Layer 4 of a small transformer language model trained on English Wikipedia (12 layers, counted from 0, width 128). Numbers have three digits each and are written without spaces.
Take only the direct path to the model's output, skipping the later layers: a vector added to the residual stream pushes a token's score in proportion to its dot product with that token's output vector.

Output vectors of the tokens that the questions are about. A number n stands for (n - 500) times 0.003.
"\" |": 546329592561569468525535473329578701430450445128466351617623495544534520313419408422733615508481303577623402447571506649587605383590297365539335346583587443537645443669409679445415367251439666669333520656531401425410700446451601514447362569453566420286486412573732496524657690511469540631491622417633471391381621446581525496258436532415653600399509460424557440595595486507624238768541
".": 329542502449445384400587670384552327597463477641473422481428506627563635652688420554512312382524615588421355530632580429526446671471462432572550453592583389385635577459452679399337456634539452560615505308606478451385412734393336563363515450478504612416577326431493469486650588602461653514500465675489566644543636671461334532466391447455420361527608480266510387629366677419359683367499
"HL": 588442539501593616725668350411538530372366482304413538496357480383540398356561412320489637509324520641467520566443501468365656580383646500785464354502474396480422454499548549646622524315598490472659527530514421589371589365678564535602707628392587398601276473503464602460444629231364507556456759347717625542504404261455298489281574594483567625591600614548544511461598395458408386565490
" was": 521541419392454331461564583531464474553538543521591469465563504456350578387539399591523402424294678479612469562513418654347580494589511516560545447634469348493562623483469461466494625599393486536505620441501558498611558528552456489451405403355362534440492331502515566444248357326510459593480443545445525650485630550348449531560530634438486371401642502713635419597580530622518529456602
"s were": 718359430486463157657540523533351410580456575454430459348625497324311606301411443495564540501149826533649556521539443819423385641736623341529479485542411430489478547602532453600415455459169593447630619565514424366583503534473479407622397526425536342725484292613476447477313302187426507604458630624629429613446489545489414500507802558720494492448491647624678533456808505609477307420508
"ize": 363534497463611294578402288539458433443627556374675336410348498519539513612449431182400241399658684481614529393527515433530776534523481568311420433610564676406636407647609519570493224594426583506717267719649388567714492516406488351538559493608464489435351594522658673384514364348493575356583617403476277396632448693504441450422492612523535327419493573605703500639549608437583386536553
" as an": 468487443465525536555499571476462676546587512520464452528444495482469578386578339551553462417467388448562530498448598617325644610392620401508535423566420355465505495552558554471481419590296468724524484557458500484527595286629471323634526508545523485507624373499481507272522430357426546552533556585324564334571475619559628493487508592329545463499512453546596475490577463420701494391602
"s)": 615138483539602228677483507518529248433437574352443600552587484217458309425526445446458554616365611615701401373505293780460440540514641367560378479550451345440294513558678586663466568478320785594448465839651641369361573462395484438495407614557654347606587276668429316652623437314627563423519690457505444405436569572400469480171850418780604530644417732356601734422768435544330129464608
"ans": 653569570343551533343447290574575603182357498563371020555533499609421254579477513474404395409504696549494551465501563744490456721526513698557454597467647735519553509620510602475592577651455587404533476383517445572532462410513537369466601507502621552430417519509451348617472536453700588470473499499367419479439549541536408545336613395495461346587566400381647373505546416596583336425586
"oviet": 506442809554541491546539365682593423370532582409409413557535493363409370254459568369472571481517626388934590435304542335414734399512703440781594394506400435533500615742822447599482522540177645561837454560422398660725350402432535589635649657521712448298311419287515317386485393213487350675391784524527532306472277319480447495620521700233469585648426400440463412240597560653629569397490
"rich": 604339569469547437327652594622648583307582449468456580415339496507620508439456462308405645694441543637734562432310642361670656542321571112478397471467330530306501348667484553485542441764244738654605359426678473580596447395441526265521543520611337436535606482428478470605522319068630526422503447490527424253716462312468700490386612371632610633658420590458594727471781509746388296551461
"s are": 603228418479492206742506559527355498598487571527398613322608503441366605219292449478593503717259704469684607462515529796401387685743495394420456463406424582383471517567577493509372406475172599471608491667492445472571557510407492329581415511511621390598548340594481431515409336221479474510559718637534364603372544523468409488459750570725464409541402662576746704582718463531578136374588
"oard": 444250476583338498301630425516584672490488697628429300330364492531282387619478459321591700542460588401620696443192539646535543593316739340507467393343476277565371331569587499797367571444292474429626305602353660412406429286380793322516596496520544478627421504416607670405513486279541567575527762603576374550472447618626481480439784430538658504592451619521534426469863553502506488414606
"asketball": 350316684667511517653680342510246501441725486496444488576453484420344255456529328218396524668519251359556698510494496562429512737340596380705290468427511545586454427593635533640525660434319588483731369532456408500486593419591735489441598585585648397591394441645541401272537506407497362358459689428599647293599477375517676467238685419409564618718481428486709482414745397504460310606619
" being": 518537521458435393522374482603428562474608430546337406493592503446583502435671395578543494486476491359533551499509492544534651543482518400540559321548444505527469453484744468540356427614397631433740585426556501440526715419526617435572391416517542366307518287479466576479355384421603462714511507600533483625447562672488494499506445647467433497576463323607758378583582455461365438358500
") is a": 335471396290688528709548642409534450535618567343589623525660486405527245248452528426548392594464512521697462693408325828484660435448629342446366336346381440472355632535707612427475646608230605643380455705468482545539534304666516395590476501504756269314594383675436401392425443458548374606630609574237388485593560424444427460505662439608635297471481511332681642539662517683622394417452
"s.": 545259502511494227651588577388465226623463577577269452419534497499430592488526440433429500477408830640516503414556638628523395750489408383512454526669451459321573516557369590642321401557303644657671433408582517293402429667335363422431541548508641491649604302547398300578699437394427655595489680637636475524535518725515325510356602564723472526576404657349544446534665584400362420324390
"\" and": 464320578382678472479586460301657608511508391335538365466672496322512623377556443440651712549512343519583622424483435722506679487350450360482197516396524559371562541553664677534468535296180601621457447714588522421470704472506450336547492587537662351395452293491535345291484700381386722739532593397639526254559614580559438509189484686344627528391524423403696358679666562465557351584606
" Goals": 501374768681708320784449440342336521506462545486519226355486496312653630425422514482435556633454353578326607494228561572412611586619639351680578549549534491525360377571541627689607455448441546528390559644446186249491654460439358337618619498541668546475294465514456694606366365320420317814643717413756382339535382460454506490330575400311495605634539539437725566513611484641485358430584
"=": 523302416478472605558526446267624500589659560463475524724607497582471677384545412429526446571490382560572435611477545641575542625459243319524499459525532547508766608649567408521462568333402555556435380583652544624464322421456628513454602629435598536477688337440556701489569441488411476538481604530408410567663365372351395466393586283308465460518458664496508687499623352448405417240367

Output weights of attention head 0. The head adds the sum of these rows, row i times number i of z. A number n stands for (n - 500) times 0.0012.
o0: 419311647476568592682588543421401445533491577544378457543610193510492384576511602330396350513427432399667489614540406724576546507450484615516533328481380343637494667564480552489518501525350480605474310567633652584648552402403503535608516506484644423485582405352530265509370418420667372369451444602410541552480437509421448538572517516575410337647474673337458614521603508690572633444519
o1: 263536660391481729665407485496815325359334461663409398466523607333563545340583453490496539444582452276349345513656607425369627502166499491448311621392475466516349560468609726629397637505396289450524490571438623171491462507466527643637502391391648649330380666553531417256521552667386590457508531710531510465582500518555523587598575493778413612512589523475340495332589480649350640555735
o2: 331499351364570467423285622601467511683636477537376719690357515554556615513483364802572485547579529519537571356539414433493447681458549295388307682512476541585538289457626382476649349642657538452544495473378357443381616576644493376681477671484384514462580298555689495527670422568386612452573526477381341570375531578439359423614349467303669497444360401487541498527496510414432637410591
o3: 528498285439658374433517518306537686784324357605652381674603548530406490358559393668530344697571615379599730509464552563515625226421493498329470422258529474522382306377486604594560511568478492605354517512552532544420423412521509634494543503389474478525368481383391515420326658564606755269446579531552537449605535474481689502463727457455600421194311377529520522794499473656575504369669
o4: 551423516634572388559457522605516658430623596516647445470562489413244614477478359603474429464506629468539517430539198523589537501714532555465461675574616579386507387531441467545431602561653623285627462370530592529553355527400488348507601690401370419436484354585486475504413374491379442308580441494508510589263597601459404445582536674397510572460543607494496663325409459517411463765492
o5: 284644387666480655582492708471438563401383480679467563562644433528332441718398570504657423526671110531454568451497510378582438825334486444417277685498545707402536669593497273597536286475475516634475395581485434684510365459557531467418523606583481409304577531445483284508618534452475701437458514390499629480539456424430389470514677484689635473506403433434477350359510560348761620348546
o6: 482369533363473535734445459433619495345438416469494490332594640462634475646244445342853613765482367619515535366726428424603570514369451312500536528644426388147496324497642538480346716274341460502510504840550605478406506571409561550456615517557368539421347457711488643448509433503503366632684535446448452542447378565355589518368296528543524380454691752536688244453560498384440729687521
o7: 531469761740495816452291486268695522711465420615473541465498616552538549461678308539450407560631564563544612201462485451716521469207460385515437706391609470373656458540559663500364394362469560604520415633390532329280347502545451464420623522406685412604373250495491422444749638654604509674437496472536614525544661244481397613461608474506481308419311404387412532564562610408384567567375
o8: 473492446464287442622507506703493560413567466497484473235452536463459668688632486429580584338501656554461561351657451397459304596537433553374375502557473616519523623639447473454460538407443472474531625411501528386567614488413482466530429618492619608580346478713522453371435602485334543597477562361592440472427498696320343416420581525277548449592590387496636662605361515617497427617588
o9: 460311546778550507663530500864409490282491585298616851522503337506303359494683665270360968422538508317679337394630321753598448668657602530324362439596459514481546564446768291417522309404425419373415411687589487634636583361613378471505458758470608377346687344592565355441499679511574533415551510265372660383501564737288427412355413610413491460610621500320630468356550566302364303650472
o10: 265514411604474551718488777315909348415575603627451656439453414660516457575605347427742666630453459435540434493579652422395668498524383478727534531558404525579490587441352489553657570343348376598432590426488468517564418547663656451342297550511540555303365525591738379454311490265412496398407430327570626420495312420536504756487343334485617546521576342445510243383603497620585427652672
o11: 437560414425596513491408637393483681354523673648482578408434552580216543442273481490462443392274337608524501539516571711487557289535609347381633431528692354475611490644443410488568543524485499583429513531505496466691585365606468506497486544371345608492531465494527411539600442344393447648658497696465465557507485432415559514664602622474444408552537371576363358595502452453699565469499
o12: 596382624581473575501358469681481575614424379459531376602403373635481609459385465639431556513490564628455514216488460553651420620622520748346461624446475559653649467510367517446491165499458511535631561348353520439500613382592378504390557642537332586707408562594571459437662604628515395443578616519422550411387436423644406464484411565600398504433603352368335462274643397561724492531364
o13: 561402565565370693252476312492720506386537390429513446517479573517430606522619331459575553302555345552521642517206542500431447618393594559680626637342413503606455559455417589588466417307411375503442463430567355371401740577378353532534478784302393629731442562675421449393337488312505772693443537680523576521619556714485599735442546657272494534608274286594431534524605640144498419416597
o14: 395528555668304388657675714707479362565385767465324360492363620439423365407394716384361496491450530544168396561485456746556433478642455343390614500649350224463576617411509276533418455634772393246456533162218545354830691504442410684624362412391296525591517279409696482759559329330634478514558413616325485647529631554514638549743527523793362681724512581692357642280280425513626776572431
o15: 443661503496569580427290548580508332594513430462519482476386234502641379535364489812701541448703371483376481380503661234563700399421496621411653353301486487582486350540283242594736402415523413508543670453405554565373401358552598595443444575562465770721454800556597521214574388627660499327395507491505446453695409365643689654531649562746411595517514570229368514591333556399519613516297
o16: 512565373479478608491537507503641495454471661411469425741471426813492493533451597703586328447621493559637613456404633527354466302623529522339456560320658650405391371693260414466465551476535414492333352682423419494470567437457532415460381690544519509494500650468753576438523365548506473430480658505369601384596451544477826427405417477299759387549393589460365460445566475476560343414572
o17: 548593507438505646757656556592504660572558591428591490524697309295459424390403633502300571592557466414229435531509551552573475339674356514494589622603402467365533544502554310508574410630538436401668581334498326506562676397731215631216524503404489533570474427488588440681240485477416372486533572356526459537424474651410582450661556435566512460536562567453634519465694521410543544453320
o18: 556412435411428235153733375520472447445553689561338454347378332263671468404596724541450245443390640497527568418522219508718833439755381424411600384575547456480606567562443403446516587662592560279593363321568668665639354573363446477547636403649518366451562357457451268559332437510498580450574396376589508601456484462551422414550464570791446519431517570617620673597684564788520371633614
o19: 427624381464676436484445589549583893494486744331608654538559715572470503344529593525672462637461345589657499537549463539291598372623463471418450466386694621357587591691267563285364723419323462562430482620492250449422412521567499224334440337369864387533413531761421686379431495642500488490442584383485637537408346197397603461452444499405633622368600408499380434517627465645446251604569
o20: 370430532581406438522582439596461362444519592326518439535553458637467437501359533551488486528486466403577550656330500538312528317698429516600440396572560529665279559529484262455606472499495551412496470603570555593616516567555365437583492379609681556378273584523414698564452408434586525541580536582419515549495572637290386379456607444535623384548476607582406544340598323760482416644529
o21: 378305515574596527565488550393546359479536644520434421519448534372484664526640413348363407401406638501550548366419687528595395480251494347468525433529470403625613584640616532332340586774500429521598494429329374493491544592389158506124541417606648728351520432574531478566628701605589433603575517582474411611453633636530576637513599551544497236497593446355315482435479460576506549566496
o22: 659295626655188517543664426506320427441426495563474642368404420552408641614474628361449646508685674284321531551364370701367339583502559399588406588454485501573393500446527522429648455486534562253518475552602412558760397712365560755379463523472458378588519361547413419691243586184451413651416395558422534595506475688503643488624560577417419255523585615686514563465369523368437597716729
o23: 465564537345482439642523439290519571442462256406479470458550542424477489490524504600591568566733432568697408476551622445500375478549374471412469471556412580706519515591507616641494602537383326415470658681488458396410797491325532482515453613655547410531454689497440432350504586410617652455606378372564186450594599684537512552385488498422708547458382291439701446510341482486427315717449
o24: 575326536545423478445550398484541552328384387488755223447404657623559697661516762484532369692426485564302743401440537734388462612524421537470493473522458476426589505282537688479470414544602436462363660589367511376517410616223548529329600282597483318602629781542500498404472440406501587565378562277418606832554300634485620342240428276663527508486422698615619721290349339546718495459536
o25: 534469549282410463257517346544370570603337407645376518500556748720369772512542367436621369522324569398469533486413639389415638419496634424417516685390609865624503408570510601436589556235271553515508461621788417428500523467392600581331407536614368396436362517232334650444446617486460636603688508730622581486336411426428659585253489563574455522402392486561560422521479565520604403615628
o26: 448688598318600619511447632721660520595547470663335469414596363579462379714444479753585607619560250612553445477401530455439444658169661447337609542458457571483446427497455468526402488835410466703587216500387487331652533168600453432556686844489334476585526563536565300459488448483213443287498550683461322503460415566618552618638360514514343480577261408430431565540646348198468814674378
o27: 496654316573525530313648565328360656621320503629468729544581420377508253284648685680366472313334382514568421531509397542404345498572677429571520436395558532540541663450655329353553553375521516574541564541434535668664610648595550451593500579441345556336427391475371729525506429398571353650540320677653386558489511274486667667541608623499647674410513164631290469305638401362590554343480
o28: 423503638487568586626462492476498290424661447386493661484438507485313716433511501409528403398470414633639409589511296409623505478554459478524480648567422552687338691588418563409581509680466689474594273146205183541611544588307496585562478445480607519561609468593724342495541533612487427675621343599611280525390665386498436397631509616570334321549618604372565426570470554429580547392439
o29: 542615540389438513464469458565646403510689467528433515509282445513680442582714392400369592416483573413546539512395529467372634424358807650588570278363613373524413411499544480555490437411637432660576434541439810383629573394481561571626444372531422529427402479709578751226504565518583454616498338350616524503515415607502635614528436433480609618347459341478457505565575578320352457410453
o30: 587420357511568514772432534412591290497606514270695437479623591293491400525584450663576379590444498529629510736607182602445610323385604284538348518521486434470459605577620532610617579366270453504313327857326633627619704602591385263653243586493684318539567546671592372299321483481695509451532560490480403402719570483345445610434575500412574463592441506461511329262304438668598544565520
o31: 527722394319451433617287527253469702417426479529368562317572898537657697623197437410408469439471558423503628348408444503392293474553388601316496308259559695544396377665479494379736772271630525527296593645611413452499627571608558585434637630419474405671426781378688695413363613589349482496488425355481656652349543319601431276542490386483592239499688368720547698778510569563467430337680
o32: 521475504723558384800346380480467487465522559608474256399380482727590527611455269619439414309255260577540454485583632366709536401666552418400449428780481374355215569332514338551323483432562338555580533530715697517536445471290291419520690312633418635627403599640676746459584483664354392440572554675426855574563529608440482601347639571623178583585511583427597317551409363538371573406361
o33: 330384544465506553285526629306656264585531499555682452475638680513691607334399532569611350417501505416419430356353603458647384385349421426612628779508532474494326536553507529391574740559570470430552385411442587591403398572349518559491498226506608584470528524337189523451477576647609592504440564582604446719532727462321612483603650639695468361538347463499246500455383479665563415429403
o34: 463552680455429425501536590518454572510130304442501504601634613592422502615424493460525612574587446498571514353539132341504341632575259691549379652474568779639600599390320568390490627379663519733454525565583166382498422616394642442615463976591535312477371701494756583484612591561301652523506442383649488288282481584593272496378419493472577613587596396585452403377441264414301424763522
o35: 464780407360666589537462646555813692527357329427556749350349487572377450440236383337590545678391426331528606408534562514291680396532570485342481623323511522413514383807530529504760761549352713605605454625434540472542387313546401638500561499572512360439465563676586581460378614561457463447499344519577674286609442366604427389478613638240619510256659386439404336566707321229417455597393
o36: 494535517265447400386344392599494559643494306476576340542404373482728567587488629434464599532437403499369321571455536534485621582561546495431499597363455380491625472284627583542718208589568646492579546442384642427523496563428391355609533502468553514427426683470745600712522487455457418313637425385334424551377593519536549513595532365718462654214490568568443773459346505431538642497612
o37: 385592556449632497491628524447575532512193480593443532522485425580481431329513457422384511771635504458470663697465448521311546615658548747514467566432497602381376517630460598450562539522349474564553464370460470556596577359427602757368429194694463439553260171478523727478405398496566268521503361595669558562292399448655426414698469426513540289554391646558462264486718545447642661497584
o38: 748394633635531493392522743395599538540615444477490189316503378638264687565515293555716488287285614356515617399503649318519731418434623729499384486502546425691486355599112667607484471462432656597409363308641758515511386452489194352348511431529549613489500567489569369472639500625427491503425552422536486509470303643379491674441496569454446816485621622455467619556469379778329526490336
o39: 446509557680339626665304540504628376631574447514436380398289303612396361515598500584338301563561452537465456558503754397578477601480403576532747570454374343321499484436462370577293324718729391588604360454305621558592430502472436498580678657556395468649510586530596441609568432402655360611419569537534403515589503508614540450527468517526531321606412518663481399263683452355561613601456
o40: 392637685563513418210864575353489575625470418499399578434641316733588651429729471404497469672571398382566426311633693504474456582755252404653654489659575623536629337443334613551500399554548276484501551365621333479518570455187393511298478486573471738375470404364509372489580604668599720530436407506563433484395372546586407466554308349476440399563402461520589506580410510490421483768451
o41: 557378511430485585679504332580347534649647723482675665522670496449803530424356527442297255477450685568372423338589328658587411509726550644516492360431792608603370538520409274450495651650636150478455422432466458572571271385642666669307486527373719436492586487436468574538289356578449341617531502312386531504546355496393552418668548522590574530548476278326360521492672552565532292533461
o42: 659495491583656468623386647613402394569383517557473436413506352584271529335378405442480674539233466502553534404494651450532525548663652578500434480552420577393392454428615443446562268578581466556475606433565557499493524511488483635496403471521400569478471505474544812597538478502516468591485526568654417349370640511377481541428759670416506387728523491612551388372487282283568545451578
o43: 334538671287443515578468580430450628633436436736574534245425562720540589717535480398383231616452548521261498369467892472417159574355561672358288459382534704497617481476493103570763663652330427510558560386465432671856503384555394581337535597393328621648250273195692321677418519474216485414581437723716602591533640400640433389734524398604212419504560557559609633549485468570580597232580
o44: 763520654471580512351526607336516493473552590548423528412660652416692475377363575589584658499541541547628527409350458396529672385326545543587399198609384353567567217425472635414523451444576410593543605537540477429404552811649507575561349505435484578444442748486612493407440445607610326510335486553682464417667600583278428635301263474445520442467129536429591420599687469586401409352447
o45: 507690273453473367528389467422510713597485617512456606398580648603549575538501537364490555486412339446512494580391721315173380611519376629537457408237581784547415536769451380369609426504457573371453653385570328375510573549608426477446491570459486694516321698672302774342450445481575601431522502498428527525516416423519546530433728384232622440430462559578496650708527505498415380566642
o46: 596705439593545517348707590605353858535492511410603404576565521555342538538435541522634389386634208341463560446273544605444488505386381406278343516418603516357467527625335479495442390405517661572749576667469431434589484473577360400513751710446568429445377625590396696313583643529363664720486359510447497387634539386530659517704526428322709500258685304563286321569625512352400322568456
o47: 345451440544418542495621523368582309435516408344492395416408443680554511615487563508466609496575279561543625503487492574553582657306357490479508493580384531527609621696349617479601334577377679713547309433442561365498494591511533555578591618560557535419540431501512418356614454522412555538303423412569564373635300482680457475612314490550492434663594538415468550597491376399471631503400
o48: 534761553410557402271395352458541561406463639422468626390563891558284619431198405525481481383339518406664280506587497312347454366490376546425479570584660568514416545555471659547572697503496557583876501297576543551576494601504391482622497510394703311559533574473608524582688409560324326547542508666620330678418663419281344470469284531419391479477455559612562651524493585462411355514653
o49: 213516386593501295541547470485558394452288551334520538452618463632297201334676643480592556737700546590700423701541404430564392395775582271448497530543437701498669638496614748364519530604334623536330456580539573754544437659611531573460462278619657373412589211512362431595328676571471460319481288580604439410523674413711488407541465526470444345532347350384482589348326496817387438456777
o50: 401579575474648443285796503389374291572487620498437557679620352541411534597706501388402374525476507436464743520457361615526527465648464379309465322394441473697610449393306628643608447355865571558302546392592311623462379561545423659138351343682563470451777292194410568687618529515570637403351428472464322510540466415555601477609503304537487656388540470439476746418538631567613553622581
o51: 494609641417444689515540278417595372479377466567395606433582432653634194813637617619660537471336399523445222410397618428526600568432610543498599448343284451433369632448546407622590562463530435666590389559414674595557320524582794540588554583493523461474291595290626578443602339585469504615358468257698363571454406362488621595684630358636297401560328456613324484469536641125612633338415
o52: 599763377471522586456576473511618660641290452476416522607408439657274495525264429502709461589464604395562694649470499557514368412512619471472679567518434721458411434439671420470510496828523446668491489469205562519638427218382444523307533424504459374517546698510573539535502454332592284340440591527260407428350422388570671421486636449521474618722592392488420660286560278367698366658577
o53: 693474628694657476777720655693353737479447595340683539179576616368376652561394540424456678425372562550456522583496586529553504345748451231089368543479556446613437354538366502579540607523548382162352645540503327309505552296574407679335410474432381437650546532405605557609556590391410423582417555216429436342678475432372735709445487520434681675381534516551484407686494525416734421671328
o54: 576491489639454486377585585458465610523335586597319497516449682493585523240545534499550414431441636340400645468769512492469529528506594484603515350476413501713436492414511560380375637539460367663366346336417489513479466400542553485490378550454444487559696589324423405520438522495580469584427471802540499475479466407590740458493507569591587613406485494555363518543519597453555425276508
o55: 375455702690340431572723374393606229425420558574450432595553512602533443507573704386434396387509392680310303455520394715543313382429544473642535357702473417515553526529562364504331564331585516604582447445570577696688481529332412457571500469425476501351407361477576525657474446576440502488391530641435614527656621589428588466603299466631350443722635573493445589203415464508619653504623
o56: 509619578515489654516763424566577563366922479421450335583507551636562650576472551521622409716758326472518539553302551370320376449499352710393486690320573323499516316466290454553367622652596343329454386519332292569493730458345186474454531560450655558644620791593515389383632482586584597442401416510420619506521378639560445516540378305494518473534553599497361394505805514254616249590438
o57: 629547374319608548492434671582580556771354558579556638439673581726519637478347503522350456270455517572413643405532584690603433493473550262299592422464480434479413710635566500452424566421603216348407485501362437444551509254545325375340630255447447451415546553268317669448461573453590545465686488425377618713576607389640627456598659516511511501499515431559445637647536457548515596509320
o58: 469389515797501478432425370267339602399323323312622438669396520569553715626658440374609662385742417482455618472539638533563383509499222728376215682617602448517739396505554440587563386325481438625377535681640506652190293468364259389510537560623775501632531690477595714583823801543531541671444446282384577242569555579517515664161267354319666689436788425403579311400475296420306432691464
o59: 589434501342525473392505429648629575467457506499524685398440566454382565268417645339331595387468717380438281637486511593347528495623548571492470422461592535420440571657576588504479642397497478440715584248634444426497482333427534534547598470344540518475431466588467671422456518440418456316507505497437654652418623631541557439504374446372588501254666561600546700574431577535335356707662
o60: 555382368437407478754335515751336634362489603521524578522471458467560483308622375636598569460686263391534525505523575522371555604609553573617476342363585481577429326477573418449730419467429650487566531685337636525529797266578414427499312409665409524489387419437404715410413486376501367661515500416540471433681464463593508676599433793178670675604466245582543273643595411345537468462472
o61: 565519295522441558546408314625572432365653727283742708584318673388499616522589308536539500482277574462638413555476230836601617336642292475363509350548375437333487459660304335579594583519562515391429566674396426509566337439597511438492489620410494519594312581562332664410404451413584569462527481471496328475584566434626848422600504663414525364634539475583468546498588470511424349574468
o62: 407441623446511663408650350459602370484583610437312532558560417305667459318575574488602544525480675407423605417455427542664539715561263655515385558445426538507365452488717548630612470627470483429488649403269631525302584598367492514483502484610567588341560545349471444405657365613608496554351560503462446493331434649383477698494388418458476635521495710481540523399531405638450464410485
o63: 508413443526459357471706542445242566508680675522559612393774649644551513478526685373699592567643254412482642227434544525528345453630315704509583582373394420496526503464355486220561491444557477478508294417602363581404663520633529451523388595450411653609563715333366460377752371557531634573562687366353410500247362567484283484359391404461437527338431540625581515685378569473727480641468

Each question shows a token from some text and the vector z that the head gathered there. A number n stands for (n - 500) times 0.0055.

"\n\n": 635350483404499549532378372550548416526255548329593813715715735447465450466389490424644310413576651425145566483770371427343555453461503570358479485619513369714657359531670614370482503594616318
Which three tokens does it push up most, strongest first? ") is a", "s are", "s were"

"ra": 576425504506345413378448350468591452502558450329549701666578648502415420364462370483512440230584695419176411564562454433350418377436618581407423583627504448465532467586575444546526469481669279
Pushed down most: "\" and"

"le": 560506466577392499497513412418526402562589436323616681563556714562432454562484460332468386377596642426216414538595547423330348374451574568431554477623528384650499473658645543664429444472641363
Pushed up most: "ans"

" Cup": 626401465545336458563563431485475441458551391375590639515601552525445456507517518344457342314655634336324375466498550497516319457419653593476555548597470383546529542622524430596444514371534418
Which two tokens does it push up most, strongest first? "\" |", " Goals"

" pre": 509469539543361552464613443507517419567681264354513656547487548561336435445517449393501453314602750370271417438468563443341273443502644540440592531530355348473415529540527421673367523421607356
Which three tokens does it push up most, strongest first? "\" and", "s.", "."

" dou": 505491536560372424450586449369550407579601404337529611586568614554419466440491409343467433250727780385244411547500558488400333431495667652352519632603423345499432460585553397571443463383589348
Pushed up most: "."

" fre": 492591534533360448363587482506544406549799196276487597514521636529434356416568466277547449294686710450331385505470566427356283523521684634374606685589330290478313404489538345605416552460599415
Which two tokens does it push up most, strongest first? "\" and", "s."

" to": 488475566514416435471500474414513497609689364331641605592547673568410528468509470285521497301659751386225431534512544502298346457478686623437517646482346281591386379544650446594516461551604327
Which three tokens does it push up most, strongest first? "ize", " Goals", "ans"

" were": 560391504433391410443449406459495555549566487354571674532535578449499451432482510345513363266632643304240436473558460451326406458469704541444521617542440421557600478612482472502554514532550327
Which two tokens does it push up most, strongest first? "s were", "s are"

"av": 513508485544440481448428459451586423527585386256507633605595660505532433511567406295497407288684684445187375503633481381366408404462585637337511571626412284565467417520564484477547509531581387
Which three tokens does it push up most, strongest first? "s are", "s were", " was"

" the": 571369512427390432438460432461508529559564483317568642552569589478516434462467458331529355269618667326234396463580467448338413446459659558443526612585474408531559463637509458513534531514547337
Pushed down most: "\" and"

"ane": 495530559589376512468594389345537393563619371334572606530597541584358453496511488336498393350617707445250362516599553461447313372506576581407529493633420352555367540566589461569437409380603404
Pushed up most: "."

", the": 480541533518368471435511381427617354546588422380558595666598641501382473409484398408480478263649687439261415539588466426291337372440668627374463529608381406491398446522575430487500498426635318
Pushed up most: " being"

"iding": 472520599521354513454601396486448445615720375403535609423521636572399472397491549346504480366599725397172359539533407468294305429490628632457483495471337329489461417502636537499458537522592372
Which two tokens does it push up most, strongest first? " as an", " Goals"

"al": 628423484422547547362357367796526313641457444229435619677607658489512418510425477349506269351373687253322412586594523387412294492260501523367511452802568277639546323504604488667586477449656433
Pushed down most: "oard"

"ed": 516594529519348476371601485506543390538780192291480602525515634554436382384562452290589439318671678467314385496501543409356293486498677636357613688603347293448316403471539330588422536463631411
Which three tokens does it push up most, strongest first? "\" and", "s.", "."

" Leg": 646420487411576561329322383821524320643436457220418605714618671456520434496409482358511251351355684239334435572594521368416307507220492525370516454805579261643576302487613486660595489450648436
Pushed down most: "oard"

"ered": 464428573474364471464536412492536474592676440353576684506596619436481468476480538357420450339672638306184441514614451481186335372526568606442442491563393425507612429476630583528535547570609308
Pushed down most: "."

"ing": 432538518513310495504580453440605412613626364397529655526562624592337465456476395356481506301652678415236382550534542438341343450449632568437491557582428419594427471527534542603464525450635371
Pushed down most: "s were"

" s": 517460580471385542432599474489581439634694330351556594583529631544353467383455461414540485324563700341274370456552568565323276433431593590498626556547408378415447380491623400660417532485609377
Pushed up most: "\" and"

" l": 504425528527404436504504439484539471493601440326499689552630595510456444454458497351491465296673590389185439560544438388318448354431590579472483558605452391604569522571562539535530552541589370
Pushed up most: ") is a"

"k": 534527497525390497511502381465508352513550413433479680578614621502439427511434431389486405304612638470173416586585498386315407319429591576448480508636521404587519519544630487659443515570715327
Which two tokens does it push up most, strongest first? ") is a", "s)"

"ag": 584472482581392533504542409419505430564573409342613677530542682577425485551500494353480370355581618409231401515604522424351344383450582580440552459620525381649484492635628540650431438423644386
Pushed up most: "ans"

" with": 444504507514330462507565435433543413585609336408498657581552631553349489463480407356459503301695691414234412573511521416323356434460676580433481584541380401577445470504536533595468541467631349
Pushed up most: " Goals"

" R": 567464490564362486491621408465557398585584318372531588652576612562348441462499356406524422256636791407221379545534597428444294369517640549380514549683463407503418558606547405673396375379689310
Which two tokens does it push up most, strongest first? ".", "s."

"ry": 397538530521352498484572433415548436609657345404546641566574626547354468488513402371505494305642698443213431513533576448325322445444623561456504535588421394580424466522559543579464549491599340
Pushed up most: " Goals"

" par": 496556498530396509376537430378557415609684323327515644579539634549443436475530433366506476275628677451201356515609574477312351413438588618419528593558447356542396464497595465518470518482585351
Pushed up most: "ans"

" month": 547499455480443474474493418535493394568578508250514716532560634547514388544475508349533397313610693406243373492622440447315427438396549544427497562624475360605533427693620506586506487469548315
Pushed up most: "s)"

"ions": 495437530534369454536512455457548474513584434318500688524621601518452463429465499313498460293660643377158438547577437376343439387455579594428486532593441393599539475580565539505521527525569375
Which two tokens does it push up most, strongest first? ") is a", "s are"

" are": 486523528533460419339454481371600325486620381277506571721712730578468388509509321343526492254604765502233288513674562361300424404375716687364408712603482327436417424473559438444516408459657376
Pushed down most: " as an"

" De": 441578556618392527429611375313554364585604345311553598570625530606340415510524462332519405379591747504249367523633589436432303347501560564398511458675402311560338542531596465562425388402605384
Which two tokens does it push up most, strongest first? ".", "s."

"te": 576480501569352505501632408467563434587577324377544597635585633584346449454500367417522407282622773413198377532543582417451320368511628546371533536699467415519413560622532447663376373379680337
Which two tokens does it push up most, strongest first? ".", "s."

"ney": 476427574459366454440567408481540448614673407381574660537630624452489447498473524319446442320657657340197414535628470467212327337511562607433440511589393427512580418469654545540515522564645319
Pushed down most: "."

"es,": 456443501525438429559387398500544437457513551280483740641586627370540495508491395340435444303803626359110508574589342385285479431471498607331362431653502345621611469535513631398587535609541289
Pushed down most: "."

", in": 536472507583432320415481363312482548539527563360556654590627584594354513318453460472547471190677814425247395587630448454391419485470728602432346731625426373571428457582506574409608400438557223
Pushed down most: "\" and"

" vict": 501569534603405519481521392447630407538651408455533690503494550433391542386528514387467487349692644379244500498523472482256336459487688598360522507511343389548501518513550447517519531503541306
Pushed up most: "HL"

" collect": 482411617471413437527560492475476499595649300319593599545551628544412528509490528274499443320686700331274447499486549539378275452475646607508631700518317343566391397562546417648512489513551366
Pushed up most: "ize"

" and": 468460526581437447551415382542508382486503420269525678641592620397521456512579369329428404347769674376176475583631335343347460407504531587295396464685502285593512443519508540537538543588569372
Pushed up most: "s are"

" took": 529464544509338410389456358462574456528574442421574681613568621477365447348461422427491446256610720380203435522527452440312381396451667594410484572582427410458502452558560438532526523501643265
Pushed up most: " being"

"ed the": 607373509491366498530526467468497494547615354446616649555551572515417470479546528329458378353619661316216360446557594480472324433424593598430605539558438428545460572594511457553467510434586462
Pushed down most: " was"